Layer 3 of a small transformer language model trained on English Wikipedia (9 layers, counted from 0, width 128).
Take only the direct path to the model's output, skipping the later layers: a vector added to the residual stream pushes a token's score in proportion to its dot product with that token's output vector.

Output vectors of the tokens that the questions are about. A number n stands for n times 0.01.
">": 37 -22 -12 57 63 30 9 38 -16 30 35 45 8 -6 -5 -11 -1 30 6 -30 -8 -2 11 43 0 53 -23 -17 -13 40 -44 28 -29 -33 12 6 26 -62 -10 2 2 50 6 -1 -1 -61 36 -14 -23 -20 -11 36 55 -9 -16 -36 -44 21 14 -20 -29 -2 25 35 -10 9 -20 -13 -30 10 -6 8 61 3 -52 -22 56 -29 32 31 11 -23 -5 -40 38 -10 43 -8 39 16 -24 -6 -30 -27 -28 13 -6 9 5 22 -60 -7 9 47 7 20 -47 0 30 18 -8 -39 14 41 24 19 20 -30 53 -12 53 -29 -2 -1 -4 -18 8 27
" wrote": 65 -35 -7 60 65 -19 9 12 -32 -4 6 63 -28 7 -10 -25 7 36 8 -5 -6 33 -9 71 2 -17 -12 4 -32 16 -41 30 -15 -27 23 18 20 -35 9 -8 45 -18 -10 -8 7 -47 24 51 -38 -18 16 37 -6 40 -25 19 -16 14 48 -34 -7 -13 -21 50 -3 -19 35 -19 4 6 16 -38 -16 45 -27 -27 3 8 4 40 10 -51 -4 -5 -24 -2 72 4 15 31 6 -24 -18 27 35 26 11 37 62 0 -16 -3 24 -15 -46 20 -32 -8 8 10 -21 -29 45 10 -16 -21 -51 -51 38 -51 49 0 7 -22 49 -32 14 43
"dependent": -9 -44 12 -2 28 19 -12 31 -28 26 23 3 -18 1 -59 -24 30 47 44 14 -13 -8 -11 3 40 1 -10 -13 -3 21 -68 61 -41 -18 37 28 37 18 8 54 -11 3 -66 -12 66 8 11 45 -48 -45 -9 67 53 17 -13 -28 1 18 -6 36 -55 17 21 33 3 -41 14 51 2 -12 -9 9 64 19 -45 3 37 -39 4 26 -21 -38 -2 -56 -4 -20 50 -14 36 -22 -21 -15 34 -20 21 -2 -19 52 -9 -3 -42 13 -50 43 11 51 -6 -30 -12 19 -49 -62 50 43 29 -4 32 -31 35 -10 4 -53 -29 94 -22 6 25 -34
" are": 17 -25 29 46 45 -38 -14 33 -19 33 -18 41 4 26 48 25 -7 43 17 -45 6 -33 -28 35 -5 26 7 9 -29 7 15 6 19 40 7 -19 -19 20 9 2 34 9 27 -26 25 -10 18 39 -29 2 -39 27 1 6 -12 -2 6 -31 -9 -6 13 5 6 -17 -26 -21 -9 -26 -11 12 -52 5 14 34 -4 1 41 -7 30 -9 7 -40 -12 -31 -26 -43 14 -16 19 31 16 13 -14 43 -3 2 -22 27 36 16 -7 78 35 18 -3 14 -68 0 -7 -10 -35 -18 17 -30 -2 12 -31 -3 0 -32 -11 22 12 15 33 4 16 43
"cy": 38 -5 2 90 55 11 36 8 -45 79 -37 -38 20 -59 -4 -35 0 45 12 -52 -15 -48 -1 58 35 27 9 -60 2 -15 -48 46 -60 -5 9 52 -5 39 -18 78 31 -10 -24 64 26 -32 8 -3 15 20 26 -30 -13 -7 -33 -14 -42 -20 17 -49 -63 -10 -18 51 -7 11 -23 -47 -18 31 5 30 -39 -26 5 14 -57 -39 58 -54 24 30 -28 -9 -24 6 29 -51 29 14 -41 -65 -23 -6 -4 40 39 -8 -38 -40 49 -30 50 28 -46 -13 -1 -10 27 12 -52 -63 35 21 -12 48 -33 -3 34 -33 27 -30 -1 29 13 15 15 16
"son": 39 -61 -44 -1 59 26 -15 27 18 17 43 -62 -3 -68 36 -2 20 40 -1 8 -13 -9 -43 40 31 23 -58 -52 2 35 -44 -2 -3 -19 10 22 -28 -36 2 15 14 6 11 11 11 19 -16 3 -52 -16 18 1 -16 -8 -31 -17 17 -39 24 -3 -40 -15 -36 -5 -76 -22 -29 -14 20 -1 75 32 57 -19 -32 -51 -67 -22 46 41 29 -3 40 29 -27 5 -15 16 29 53 11 -79 -8 53 23 -29 -54 -9 32 -63 20 -11 34 -18 -70 63 0 51 -21 58 -34 52 18 -28 5 -20 -31 -45 32 -13 -18 60 19 1 -9 17 -6 27
"ite": 47 -10 -14 40 12 -4 -1 -11 33 62 36 4 -6 9 -43 -13 28 77 28 -15 -5 -83 -3 40 72 -7 10 -52 -5 30 -25 -2 -3 36 -8 -35 91 -24 3 -7 0 29 -2 -43 10 2 -2 -4 22 -37 2 -50 36 -3 15 30 0 -31 8 32 -37 7 57 37 41 -35 -11 7 -52 12 10 -13 -28 18 -6 -30 45 5 63 -3 12 6 -42 -30 3 1 38 13 47 29 -24 -3 -23 54 -26 -29 22 13 8 -20 -46 0 9 86 -32 -29 -36 1 30 -18 5 2 -42 -50 6 -7 8 37 5 -59 -20 10 26 40 -3 -54 0 2
" played": 40 -37 -20 9 24 -32 13 -1 -9 39 30 30 6 -7 -18 4 -16 -29 -29 17 -2 -3 -5 12 -19 -12 -26 -25 -47 24 -21 15 -43 -33 -40 19 5 -7 -11 19 30 21 -28 -63 1 23 -14 28 30 -46 2 18 -6 36 8 6 -25 11 8 -39 17 22 9 13 10 -29 7 -22 1 3 8 1 56 28 -30 27 2 -10 0 22 -10 -41 -2 0 -12 -36 24 -45 19 30 -23 2 3 10 -21 45 -8 16 41 27 -13 -7 24 -29 -5 21 -4 17 -34 21 -18 14 47 5 29 -29 -66 12 -4 -58 8 2 -10 -25 31 -33 13 29
"ade": -3 -22 -48 56 -21 40 -23 -33 -20 -28 65 -20 22 -17 -19 -73 70 17 35 -9 4 -8 15 1 31 -7 16 -63 -9 50 -24 -37 -38 -31 5 6 11 30 -17 6 -22 -9 -38 0 -26 31 51 -24 10 1 10 -20 17 10 -6 24 -16 -24 8 62 -41 -33 17 38 -37 -10 -25 28 -49 -20 -63 1 24 31 13 -54 8 4 11 -36 -49 -13 -9 6 26 -59 13 -32 58 5 -17 -6 -4 53 2 22 -25 -5 22 4 37 13 5 15 -23 43 -9 -18 -3 -15 -13 56 0 -10 4 -1 14 -31 -26 -15 -23 -20 31 -5 35 -57 12 -8

Output weights of attention head 3. The head adds the sum of these rows, row i times number i of z. A number n stands for n times 0.0077.
o0: -12 26 -19 -7 -4 -10 3 2 -19 22 30 47 17 -16 -11 -2 -10 -11 -20 23 -74 -18 19 45 -3 2 -40 -18 -68 22 11 5 -1 21 -5 18 3 -8 -34 19 -34 31 3 -3 -3 40 -25 48 21 -7 -46 -20 -12 -13 32 -20 -26 -25 -8 -13 -15 12 -52 -33 37 -11 15 -3 28 -8 -32 29 -4 12 -13 -10 -9 -17 25 -3 0 -32 -20 31 -3 -3 -40 23 2 -7 -45 -19 0 -2 -31 1 5 -47 -27 -20 22 -29 -10 11 -6 -19 30 15 8 -12 -6 -38 -30 18 -26 42 16 1 17 1 20 -9 -5 25 -25 -7 -29 9
o1: -44 8 -7 22 2 10 13 14 12 -31 0 17 -6 27 -24 -16 -8 -6 -23 27 -24 13 6 14 -31 2 -4 -33 -35 18 -19 -32 14 -6 8 10 -12 21 -16 41 -6 -2 -23 -4 -5 -28 -22 23 15 2 -14 -9 -33 34 50 14 37 24 45 17 -17 13 6 -21 3 11 1 -5 -16 -20 6 -20 28 -12 -11 -4 -2 22 -5 -10 -11 3 3 9 -20 -14 -9 -3 -11 -39 -8 23 -12 -7 10 -35 26 -16 31 -3 12 14 16 -4 9 -6 -5 24 -15 5 12 -9 -10 19 4 -24 -16 14 1 -16 -20 -38 8 15 -5 3 33 24
o2: -19 49 -26 5 23 22 -13 -29 -42 3 -7 36 -21 8 24 -10 -16 -5 11 7 -6 -8 36 6 -9 28 -8 -2 95 30 50 5 6 1 -9 9 3 22 -3 -1 39 -7 39 30 9 8 -13 -31 1 -28 -13 37 2 8 2 -18 13 -10 -6 14 1 5 -3 -3 -9 50 -25 9 -39 59 4 -10 38 -38 14 -27 -28 -33 3 -5 19 -4 0 3 29 8 -10 -3 -13 -1 -20 -26 -21 6 -1 21 -8 -27 28 34 -6 6 11 -17 21 -21 -19 -12 25 -2 24 26 -1 38 -37 13 45 -14 -7 21 52 -31 -4 9 -25 6 -43 27
o3: -9 17 22 15 19 4 11 -26 0 -1 -21 23 -49 7 -2 51 -9 23 -16 -13 5 -19 2 -24 -39 7 24 2 43 -10 29 -24 -4 -17 -59 33 -5 17 48 1 -18 -25 26 12 -16 9 13 15 -26 11 -10 20 -16 3 2 25 37 -25 9 -80 -4 -2 2 3 0 20 4 17 26 35 4 20 3 -3 -11 5 23 9 -32 -16 -2 -2 -30 -5 -17 19 9 -24 9 -11 16 -15 39 -2 -1 -26 16 -11 23 -8 -25 19 1 9 -30 -8 -1 5 -18 18 54 23 -20 -10 3 -15 -4 -15 -14 -44 43 -3 -30 22 -20 -11 2 4
o4: 5 22 -28 23 8 28 -8 15 -27 50 6 2 -3 22 -5 6 18 20 10 23 -6 -17 32 -22 7 0 5 -15 -11 41 2 9 -15 -9 13 12 44 20 -5 12 3 3 14 -27 0 -27 36 22 7 31 -25 0 -5 -23 -4 25 7 -18 -5 -2 -40 3 -22 -9 -18 11 -19 9 -8 53 6 8 55 23 13 15 23 -16 7 -28 -4 48 -13 -22 17 -4 -43 37 -7 35 -3 21 -1 -23 -17 21 -31 -10 16 27 -20 31 -28 34 20 -4 -16 -20 3 -15 31 9 7 15 -4 -45 -12 -8 -7 48 -23 -17 -21 49 2 -6 -21 -26
o5: -13 14 -19 23 20 22 -21 -4 16 -66 -7 3 -8 -2 3 -6 -15 -14 -23 5 -30 14 -13 -13 22 -6 -20 3 5 -10 20 -27 -10 -18 19 46 51 -17 -24 -44 21 -25 -24 8 -12 6 -18 2 -10 -3 -27 12 -1 33 9 14 -23 -23 -8 -5 -8 7 23 17 3 45 -10 -6 -1 -16 54 7 31 8 -5 -21 -15 -13 3 -28 2 10 32 24 2 -13 4 -14 15 -29 -12 -1 2 5 3 -31 -24 8 36 -22 19 -15 -29 18 1 -2 -41 -10 15 12 -6 5 -4 -26 11 51 5 -9 29 7 20 -8 -16 15 10 -12 20 3
o6: -22 16 -19 33 -19 -30 -23 43 11 -12 18 44 -14 10 -11 -4 27 9 7 38 -9 9 -22 -11 -8 12 -21 -8 44 -16 15 8 -6 -4 -10 -5 41 -1 -9 10 -9 30 -36 -23 -5 6 15 -9 -27 -16 -10 -1 -32 -39 -28 -16 -10 -14 -2 12 -4 -37 6 25 13 -13 5 -32 -9 23 31 9 -17 19 6 12 3 -30 -4 4 8 -6 -35 42 11 14 1 -4 -25 10 9 40 -21 20 2 9 40 25 48 21 -10 4 -16 11 -8 -18 8 -8 -2 23 7 -44 -34 41 16 8 -13 25 -17 21 -28 -18 21 40 -22 -23 -7 -13
o7: -15 -4 -5 -24 -2 -28 30 12 -15 -44 19 -16 6 2 2 8 -18 -29 30 1 -2 25 -10 -1 26 -13 -7 10 20 -27 31 -3 -27 -10 -6 -2 22 36 -20 -32 -26 21 -30 -2 -55 16 14 6 -16 29 19 43 -47 9 -8 13 39 -3 4 34 -19 -9 -24 -26 33 2 17 25 5 4 8 5 -10 0 10 37 -54 2 6 2 16 -41 -21 22 -10 -3 2 12 21 20 24 -15 -9 -10 5 -8 -9 18 -1 26 23 7 6 -5 19 -2 19 34 0 -22 3 48 8 22 19 -48 -7 -18 -5 -4 -6 3 -20 12 37 2 10 4
o8: -13 42 13 40 -22 3 1 -19 24 -36 -9 17 24 -50 -3 14 12 0 0 26 -24 -13 7 -74 -10 -13 -24 21 -71 6 -3 16 17 27 -16 13 61 19 -2 35 2 -6 -26 21 -29 42 11 -15 -17 -47 -9 -29 -1 18 2 13 3 10 -22 28 23 7 -18 -16 6 15 3 -4 -2 27 -16 14 7 -25 -13 3 0 -14 -14 -26 28 10 -4 -20 11 -26 -29 -20 -6 1 -2 15 14 -20 -8 17 -19 14 48 -23 -22 -3 5 -16 -5 -27 14 13 0 20 -6 -29 -11 9 -18 2 18 7 -26 -2 -12 -23 1 23 16 23 -3 -25
o9: -4 -22 -10 5 -4 15 -8 3 3 -26 -8 0 -1 35 10 5 10 -5 48 -19 -23 0 -23 -7 -4 2 8 7 -4 -49 9 -13 6 -32 17 22 -16 26 -11 11 33 13 3 0 26 -8 18 -8 -14 29 8 31 -8 22 -9 11 -53 13 17 6 25 -54 5 -8 18 -9 20 -26 29 23 7 4 -5 -13 18 6 4 -16 -24 17 -16 26 -44 29 -21 -15 20 15 52 -5 3 6 -34 -6 1 -1 14 3 47 -17 -3 -19 56 -32 -12 -11 -15 -15 6 10 3 49 -20 20 4 -12 21 38 20 29 11 -10 -31 -36 25 -13 3 36
o10: 22 17 57 15 -10 -1 6 -30 -4 32 10 34 1 17 -52 -25 -26 -7 9 14 -5 -17 -16 2 7 4 18 11 44 30 49 8 -17 -7 49 11 -4 -26 -21 -5 -26 -8 23 14 17 -17 6 -4 -13 22 7 -6 -6 -21 -1 16 9 -14 -9 -53 -1 16 9 10 0 -38 3 0 -4 5 -2 -35 5 -14 31 10 25 -6 6 -12 5 9 1 -34 4 21 1 -42 -8 -1 13 -27 -13 -2 54 -17 -11 -6 11 -2 -24 9 -7 -9 2 -11 11 -10 9 10 50 6 -3 4 14 24 34 8 16 -6 12 13 24 12 25 -28 14 -18
o11: 19 11 5 -19 -4 11 -2 -34 -41 -7 1 -11 12 7 -9 -18 -38 15 -7 18 -6 -27 38 -11 6 -52 1 14 1 -52 15 33 15 -9 -44 4 0 -14 -22 26 -25 -1 -10 23 26 -20 -22 12 12 8 1 18 3 -3 -9 11 -37 -7 18 39 -15 -19 1 1 -25 11 17 16 -9 -5 3 -2 -19 -1 -8 4 -19 -2 -5 -19 -15 -1 26 -23 -18 13 -9 0 -3 25 5 14 -11 17 -17 -26 5 -31 18 -27 49 -45 13 34 -10 -11 0 4 13 14 15 -13 38 -8 -7 -7 5 -41 43 7 -1 -3 8 33 -1 21 22 -23
o12: 0 -3 -6 -2 -3 -26 35 -26 -32 4 16 20 -30 -2 11 32 -15 -1 30 -12 15 -26 1 18 68 3 37 14 22 -28 -19 0 -2 -27 3 27 -20 0 5 36 -13 36 -6 24 -7 2 2 -40 -7 -21 -33 -1 10 0 0 43 -7 -24 -22 -10 19 -7 -9 -2 32 -29 11 25 31 -9 -9 0 4 -21 -30 11 -22 12 -35 -17 -6 -21 -31 16 3 -16 -27 10 4 -49 -6 -19 13 -6 18 0 0 12 -43 -4 -28 -6 -21 -23 -18 5 26 0 -3 49 12 -8 17 16 23 -10 5 23 26 -22 21 -18 -8 2 21 -14 -26 -18
o13: 19 -16 16 -35 3 -24 -21 25 -15 25 -9 12 -15 -20 -8 13 8 -4 -2 13 13 -1 -33 28 -19 13 31 -6 8 54 -13 -6 -32 -16 -7 2 -20 -32 28 11 -2 0 -3 -23 18 25 29 -29 27 -20 17 30 3 34 7 10 29 -18 -10 -16 25 -19 32 0 29 -12 35 6 1 38 25 7 -3 13 0 -8 11 1 -12 -4 3 33 7 39 15 11 21 -5 13 4 -23 -49 21 -15 -19 -2 15 -40 -11 -7 -22 7 3 35 13 13 -9 19 1 -2 39 -1 7 -17 13 14 -7 6 11 -10 -2 15 22 29 13 20 17 4
o14: -26 36 -3 32 -3 10 3 23 10 -38 14 29 -15 4 -6 37 -7 -8 -15 -38 16 2 3 13 10 6 -8 18 12 12 -7 16 2 48 10 -3 -35 1 14 17 9 -10 12 7 -20 4 -15 14 -25 8 18 -20 7 -35 10 -6 33 -3 44 15 -9 -42 31 20 11 6 -27 30 34 -59 -9 3 19 -8 11 2 -24 9 0 43 4 -12 10 -1 49 31 -33 1 11 -11 16 0 -4 -24 -13 20 -16 -4 18 -17 -4 -34 38 -6 -10 8 9 -37 -14 17 -10 -22 13 -22 0 -10 -6 3 -13 14 -23 -1 -20 -29 -12 0 58 2
o15: 6 -4 7 5 -29 18 -13 0 11 1 30 -36 -4 -40 -43 6 -17 -8 37 6 1 1 8 -6 13 6 9 19 8 -21 -41 -3 10 -11 -39 -33 -40 -23 13 13 -15 13 5 6 12 -1 -6 7 -1 26 32 -4 -27 -3 10 -7 -4 -4 -34 -28 -11 -4 21 29 3 -4 46 -3 -6 -15 14 9 -9 0 -39 28 -20 -9 -29 6 -11 -12 28 -15 3 -7 3 3 -17 47 -20 22 10 -2 -17 17 44 -28 -1 32 -9 -34 33 -14 -30 -29 -13 15 20 34 11 40 -51 19 11 -31 -9 27 -13 3 34 2 -6 -6 23 -21 40 14
o16: 15 8 -10 -28 24 -41 17 1 0 27 -4 -36 -32 -18 -21 -23 -25 -31 -52 -16 23 -37 0 -8 -11 -6 30 -30 35 -10 1 22 26 -45 -19 -13 0 -22 6 -9 7 -11 -3 29 -5 -9 -24 20 40 -17 16 -8 31 -26 -23 -9 -14 27 7 -29 -28 -27 -31 15 8 -43 5 6 23 -28 3 16 25 -13 17 0 -22 10 -27 36 -7 -17 12 -15 11 -6 -16 1 -54 36 12 -14 30 32 40 2 43 -10 12 -46 4 -10 25 29 -10 -25 1 16 47 1 -46 5 -17 -27 -8 -12 -23 0 -9 9 -7 -13 18 -32 -4 17 7 -8
o17: 19 -8 27 10 6 3 22 22 -31 27 7 -22 27 -2 -4 1 -16 7 -27 6 -1 8 -11 -8 -26 -18 -2 -22 19 14 9 15 -18 -16 39 32 -4 2 -12 4 -22 11 -9 -4 5 17 -14 -9 5 -10 43 24 -71 8 -4 25 -18 7 38 29 -18 7 1 -17 -10 53 26 12 -20 34 40 -37 -12 -12 25 36 -16 -9 4 -30 2 10 -25 33 3 9 3 -21 -11 11 17 9 -16 -53 -3 9 -32 -35 -9 -4 9 -1 -35 -50 0 18 17 5 -46 31 12 4 -11 26 -14 6 0 18 6 30 4 19 -14 -35 12 4 -67 0
o18: -11 -17 -18 37 41 -35 3 47 -2 5 -4 -6 19 12 5 16 11 14 -19 12 -16 -2 -25 -3 -3 -27 23 -16 54 -27 -29 64 -14 6 -21 13 -8 -43 -33 30 10 2 -7 5 -3 -40 34 14 -12 19 -8 -63 7 34 -29 18 -4 2 -11 13 -18 -17 19 17 31 -11 -10 -28 1 34 8 -7 -23 11 7 -6 -18 -16 18 9 7 -24 -8 21 13 -5 -12 -5 9 20 -19 -6 4 34 -16 -13 7 -48 32 -50 19 0 8 -11 -1 6 12 -13 -18 24 0 3 -6 8 -10 -25 -14 0 -1 5 13 -10 10 -23 -16 -7 33 6
o19: -26 27 22 -37 -44 5 -17 18 -5 28 25 -33 -26 5 -4 -13 -17 9 2 13 -11 28 -17 -5 -27 -30 4 -2 56 2 7 -4 -24 5 -2 -33 6 -5 27 -13 2 5 -7 35 -6 -46 54 7 -14 -20 -14 -34 30 9 -25 -1 14 20 32 -1 -15 27 -16 -12 -10 -11 -46 -14 1 -1 -18 27 -4 4 21 -30 -4 49 -15 14 -19 9 11 30 -10 -21 -22 23 20 11 3 27 -3 20 -27 5 -21 13 16 0 -23 -12 -26 23 -23 1 12 0 7 -39 0 -36 -53 -1 -13 23 26 -12 28 -1 -5 0 2 -17 8 4 -26 7
o20: 24 -10 2 -22 -16 12 -26 -20 -36 -37 17 -51 4 -20 -31 1 25 1 17 31 44 19 -8 -9 -8 -3 29 -9 27 11 15 2 -3 -14 27 1 -25 8 -29 -31 8 16 23 -1 -7 56 -27 -13 19 53 8 -1 27 7 24 40 -13 21 -1 29 48 10 -20 5 35 11 19 28 3 -16 -21 28 -32 -13 9 12 20 -15 -6 4 -1 1 21 29 -2 53 23 4 15 -36 -3 -15 -7 -32 1 -30 13 14 -19 1 25 -33 -6 -4 30 4 -29 1 -11 -7 57 -32 4 0 16 -30 38 -12 -24 -11 -3 7 3 18 27 18 18 -36
o21: -24 20 -10 -3 -4 13 2 -25 27 -26 26 24 22 -33 -16 -25 0 -21 -3 -16 9 45 -38 -1 8 8 -15 28 -15 -28 -30 0 -9 -2 0 30 25 -26 -10 -18 -7 -1 28 -24 -30 13 5 -10 11 12 32 10 -27 3 -10 -8 9 6 -23 -4 2 16 -51 -5 12 -24 11 -11 26 24 10 -3 -8 26 -5 -21 6 -12 -17 11 -22 19 0 11 23 6 -10 23 2 2 -9 23 -1 -27 -12 -14 39 -12 -20 30 25 -8 -20 -32 13 3 -1 -22 -32 9 11 7 31 3 5 21 -4 -4 13 -13 -7 -12 42 -28 0 -6 -8 27
o22: -27 1 -1 -1 -9 -13 -1 1 58 0 -21 -7 37 -19 17 -21 3 6 14 -22 46 -48 3 -36 29 -16 -8 -6 66 34 9 9 -21 27 5 -38 23 9 -9 9 -19 2 -8 10 39 -5 -1 9 19 -29 -6 1 21 -7 18 6 45 -11 -4 9 -41 -21 0 -2 50 -18 37 2 6 14 -24 3 -6 -11 24 1 37 -17 25 -15 -8 10 31 9 -9 -5 -23 -20 25 4 -13 0 -29 15 24 21 0 9 -20 1 2 10 -2 3 4 10 -18 33 -24 -5 56 1 19 10 -10 7 29 -13 -12 21 -38 -11 -15 35 -3 2 -37 5
o23: -25 -16 -25 -14 3 1 7 -1 -6 13 23 -6 34 6 6 43 -5 -31 2 24 -28 14 9 -2 40 14 -6 -7 -73 -1 5 -8 19 38 -27 38 -29 11 -6 -29 6 -16 66 -38 20 8 8 -25 29 -20 -4 -14 -11 7 -6 -20 -57 16 5 -18 4 16 11 45 -26 41 13 15 6 24 9 22 -4 -24 -9 -7 15 -5 -17 -36 -15 -8 -10 6 28 37 4 -1 0 36 -23 -7 19 6 -13 31 6 -13 22 8 25 9 2 10 26 21 -23 29 -11 23 4 -3 -7 -4 6 14 -6 8 9 17 -25 1 30 31 -16 -1 16 13
o24: 39 3 -25 11 -4 -24 8 0 8 -25 31 13 8 17 16 15 -20 -14 31 -10 -24 -2 24 30 -1 -9 -29 -28 -5 6 8 -10 -15 27 -6 10 35 13 -20 -1 6 34 40 -15 -1 1 -15 -1 -11 25 -13 -23 -3 14 4 8 -29 16 -3 25 20 28 2 24 -18 -24 8 -13 13 47 -5 -7 19 -7 17 43 -16 15 34 -26 11 21 3 -27 41 9 -33 14 15 -22 -6 32 -4 3 -11 -5 -17 17 -36 18 13 12 31 -14 -16 28 28 31 1 -32 37 4 12 28 -46 21 -7 -5 -19 -25 35 0 -18 0 9 -22 -5 12
o25: 6 -10 -15 11 12 20 -15 52 6 30 -55 -46 -18 9 -35 15 -22 4 25 -12 12 -10 -4 11 28 14 -34 -4 10 -46 -10 -4 34 18 29 15 -29 -23 28 -9 53 -11 -6 -28 -24 -21 24 3 17 7 30 -6 10 14 -36 4 -34 1 0 36 10 18 -15 45 27 -10 -17 -14 17 46 -28 -22 -9 13 19 -20 -20 34 -1 -1 25 -10 22 -5 4 -14 -27 0 -15 26 -1 -42 12 -4 -20 -16 -12 -29 17 -1 -5 -6 -22 16 -12 -35 10 -40 33 20 -24 19 29 -15 9 -4 -18 8 16 -56 16 -10 1 -22 -10 8 -37 9
o26: 10 11 -1 17 -1 -6 58 -5 15 -32 -28 7 -8 3 -19 11 22 24 -3 1 5 19 35 -11 28 -3 21 10 20 19 24 17 -17 4 17 33 31 -1 -18 -50 8 -20 20 -4 -12 -8 -33 9 -4 -46 -25 24 5 3 -18 -22 -12 4 1 -19 1 22 -7 12 14 -4 -23 51 27 -44 -7 -6 -29 -3 -26 12 -4 -3 -10 1 -2 1 -21 6 6 -2 -5 6 4 3 -22 0 0 31 6 35 12 9 12 6 -26 -21 -2 42 6 7 4 -17 -21 -19 31 -4 16 24 -16 9 -10 21 15 -11 -17 -30 -21 -5 -17 24 -14 -7
o27: 17 14 14 -15 -15 2 -8 13 -10 -8 -11 -11 14 -13 -8 25 -19 11 -20 -17 52 -20 -30 0 3 12 48 -24 -40 -12 -13 -21 -7 57 -22 5 14 17 -33 -6 -9 4 25 36 45 -17 -30 35 11 -31 -34 16 -1 -46 -13 17 1 -12 -16 25 16 8 28 -6 -22 -12 -33 2 13 -28 13 11 -11 -31 31 -45 -24 -37 -20 -35 43 -5 -34 4 -25 -24 3 3 22 13 -2 -18 10 28 12 -4 22 -2 -6 -45 -3 -5 -10 -40 -41 -15 0 -16 11 -5 -6 1 -24 -8 28 -1 -5 18 -39 -5 -16 4 -12 23 8 -7 -9 -1
o28: -8 27 14 -4 4 14 -2 -17 9 14 30 29 -26 -16 -5 8 -45 -20 -23 -24 0 23 22 12 -3 -10 -8 -12 12 36 -29 -8 30 30 -4 28 -25 -6 -7 15 -24 41 -10 30 1 2 8 -7 -41 -26 33 13 8 0 5 -27 23 16 -14 4 5 -17 18 -20 36 38 -7 7 -1 -26 -7 11 -42 3 -42 -48 -12 -8 8 4 -6 -5 -9 7 -7 -8 16 5 4 -6 34 23 10 -14 36 13 -3 26 24 -38 -7 24 8 -1 -19 10 -10 36 2 13 1 -19 -13 -2 2 20 -15 6 0 3 -31 17 9 12 -3 -17 -13 -4
o29: -11 -15 19 12 39 19 -9 -2 29 -6 14 1 -9 -6 -2 -6 0 -27 -13 14 -1 -17 21 3 20 10 11 -38 6 22 -12 4 -2 -7 3 -11 0 -17 5 20 20 14 -14 27 -9 -15 -16 -6 8 10 -6 27 -14 27 -34 36 5 31 -25 16 -30 -6 -6 7 -14 36 8 20 29 1 -1 22 0 -4 -5 16 5 -28 29 10 -27 -22 -9 8 -29 19 -21 10 -22 -4 16 19 35 13 9 2 -23 -8 18 6 1 -23 -2 20 -23 -30 16 18 -2 -14 2 -5 0 -19 7 -6 57 25 -33 -55 -11 0 -13 38 18 -16 28 27
o30: 9 -19 9 15 4 -4 6 36 -17 11 1 -1 -1 44 -4 26 11 -8 6 -44 27 15 -41 -4 -14 -20 -23 -22 -3 41 43 -16 -3 35 37 -34 11 1 -9 -6 2 20 25 -14 30 -12 -40 -3 -31 4 -13 6 15 -29 -2 -45 -2 21 -14 -3 18 10 29 5 -6 -12 32 33 -8 61 12 19 9 -2 31 0 -18 3 23 32 26 11 -33 15 29 14 -12 -9 -4 -4 24 32 -20 -55 7 2 -20 -28 -29 1 -23 30 -30 -16 -23 19 -5 -2 -6 -36 5 -7 -41 9 48 5 55 -16 34 41 27 1 2 -2 -16 -18 -1 -2
o31: -13 -3 0 24 6 1 16 -22 2 14 -18 18 -35 -15 22 -22 -29 21 17 20 -5 -16 25 -20 25 6 -3 10 -52 20 7 4 4 -6 21 1 11 27 -9 57 -4 2 -17 -25 -56 -25 -12 -35 22 -2 13 5 20 32 16 6 0 -7 -33 42 -37 -4 -17 -34 -31 -21 -45 -15 13 8 -1 13 14 31 -23 -6 -11 -18 29 -2 15 -10 -19 2 5 -8 -25 -9 -5 37 30 21 30 8 -9 -5 4 20 -16 24 -9 -1 16 25 15 -2 14 2 -23 -7 13 -17 13 7 -17 10 15 12 -12 34 -10 -35 -29 -4 -3 33 32 34

Each question shows a token from some text and the vector z that the head gathered there. A number n stands for n times 0.022.

"'": -3 18 -20 8 -26 -16 10 18 -2 -1 -19 13 -10 18 -17 22 20 -1 -4 -10 9 3 -3 -5 -8 -12 -12 -22 -5 -14 -30 4
Which three tokens does it push up most, strongest first? " played", " wrote", "son"

",": -7 5 -23 -9 -15 -14 11 3 -22 -22 -21 -28 29 5 -7 -3 2 -16 -22 33 6 -28 9 -18 2 3 13 4 33 3 13 5
Pushed down most: "cy"

"tion": 9 -8 -14 0 -6 1 15 4 9 1 -11 -10 24 0 -12 -17 -15 -3 -5 5 16 -13 -3 -19 0 0 -4 16 31 -3 11 -16
Which two tokens does it push up most, strongest first? "dependent", "ite"

"ber": -7 -19 -1 -21 7 -42 3 -8 -38 3 -3 -12 -19 -27 -6 14 4 -16 -30 -11 -22 -14 -2 -5 17 -19 32 19 20 -21 34 -8
Which three tokens does it push up most, strongest first? " are", ">", "ite"

"co": 7 -3 7 -18 15 -19 -12 -5 -20 -8 -3 -1 0 -12 4 2 20 -3 23 6 -24 7 -2 -1 7 36 -13 -5 -11 -2 -6 7
Pushed down most: "dependent"

"t": 24 -16 -31 -37 -4 -10 6 -8 -13 -21 -2 17 -4 17 -7 21 22 -38 -15 34 32 4 -6 -30 -2 12 -2 -33 -2 -1 12 -24
Which of these tokens does it push up most? "ite"

"s": 12 -4 -2 -9 -1 5 15 8 -22 3 1 5 5 4 8 -2 -2 -8 7 -4 -9 -6 -11 12 7 11 2 0 0 -15 -11 -17
Which of these tokens does it push up most? " wrote"

" County": -11 -1 -2 5 -23 17 -18 -10 -3 0 -13 26 -36 -10 7 -17 15 -6 -53 14 -31 -29 -2 7 -18 20 -2 6 36 0 -5 -5
Which three tokens does it push up most, strongest first? "son", " are", " wrote"

" lo": -14 -22 15 -19 -12 7 -9 -7 -15 -6 -3 -30 4 -10 5 -7 28 -9 -17 10 -22 -27 -7 -31 -22 12 -4 18 3 -14 13 -16
Which two tokens does it push up most, strongest first? "son", " are"

":": -31 3 -53 -11 -3 -22 2 19 2 -9 -15 -20 20 7 -30 -1 12 -5 -14 3 1 -7 16 24 -5 2 -4 -7 7 -10 -8 -14
Which of these tokens does it push up most? " played"

" name": -2 -1 7 17 10 5 -6 -20 -3 4 -8 7 9 10 7 0 -6 5 2 10 6 9 8 -14 -10 28 -1 -6 -13 -10 -21 -8
Which two tokens does it push up most, strongest first? "cy", " wrote"

" pre": -12 -19 -1 -5 -19 -23 6 -27 -37 -13 -17 -34 -26 18 6 3 13 -16 -12 -4 -26 7 -6 -9 11 -13 -25 6 17 -12 13 -14
Which three tokens does it push up most, strongest first? " are", "son", ">"

"d": -14 -9 21 -13 1 8 -9 -18 -19 -6 -3 -8 -12 0 7 -11 9 -17 -11 9 -3 -2 2 -13 -9 27 11 3 -5 -9 12 0
Which of these tokens does it push up most? ">"

"ville": -17 14 -3 5 11 10 2 -31 15 13 -22 25 -9 -22 -13 -8 13 15 1 -5 -17 -40 -6 22 -27 35 -13 -17 1 -6 -23 25
Which three tokens does it push up most, strongest first? "cy", "son", " are"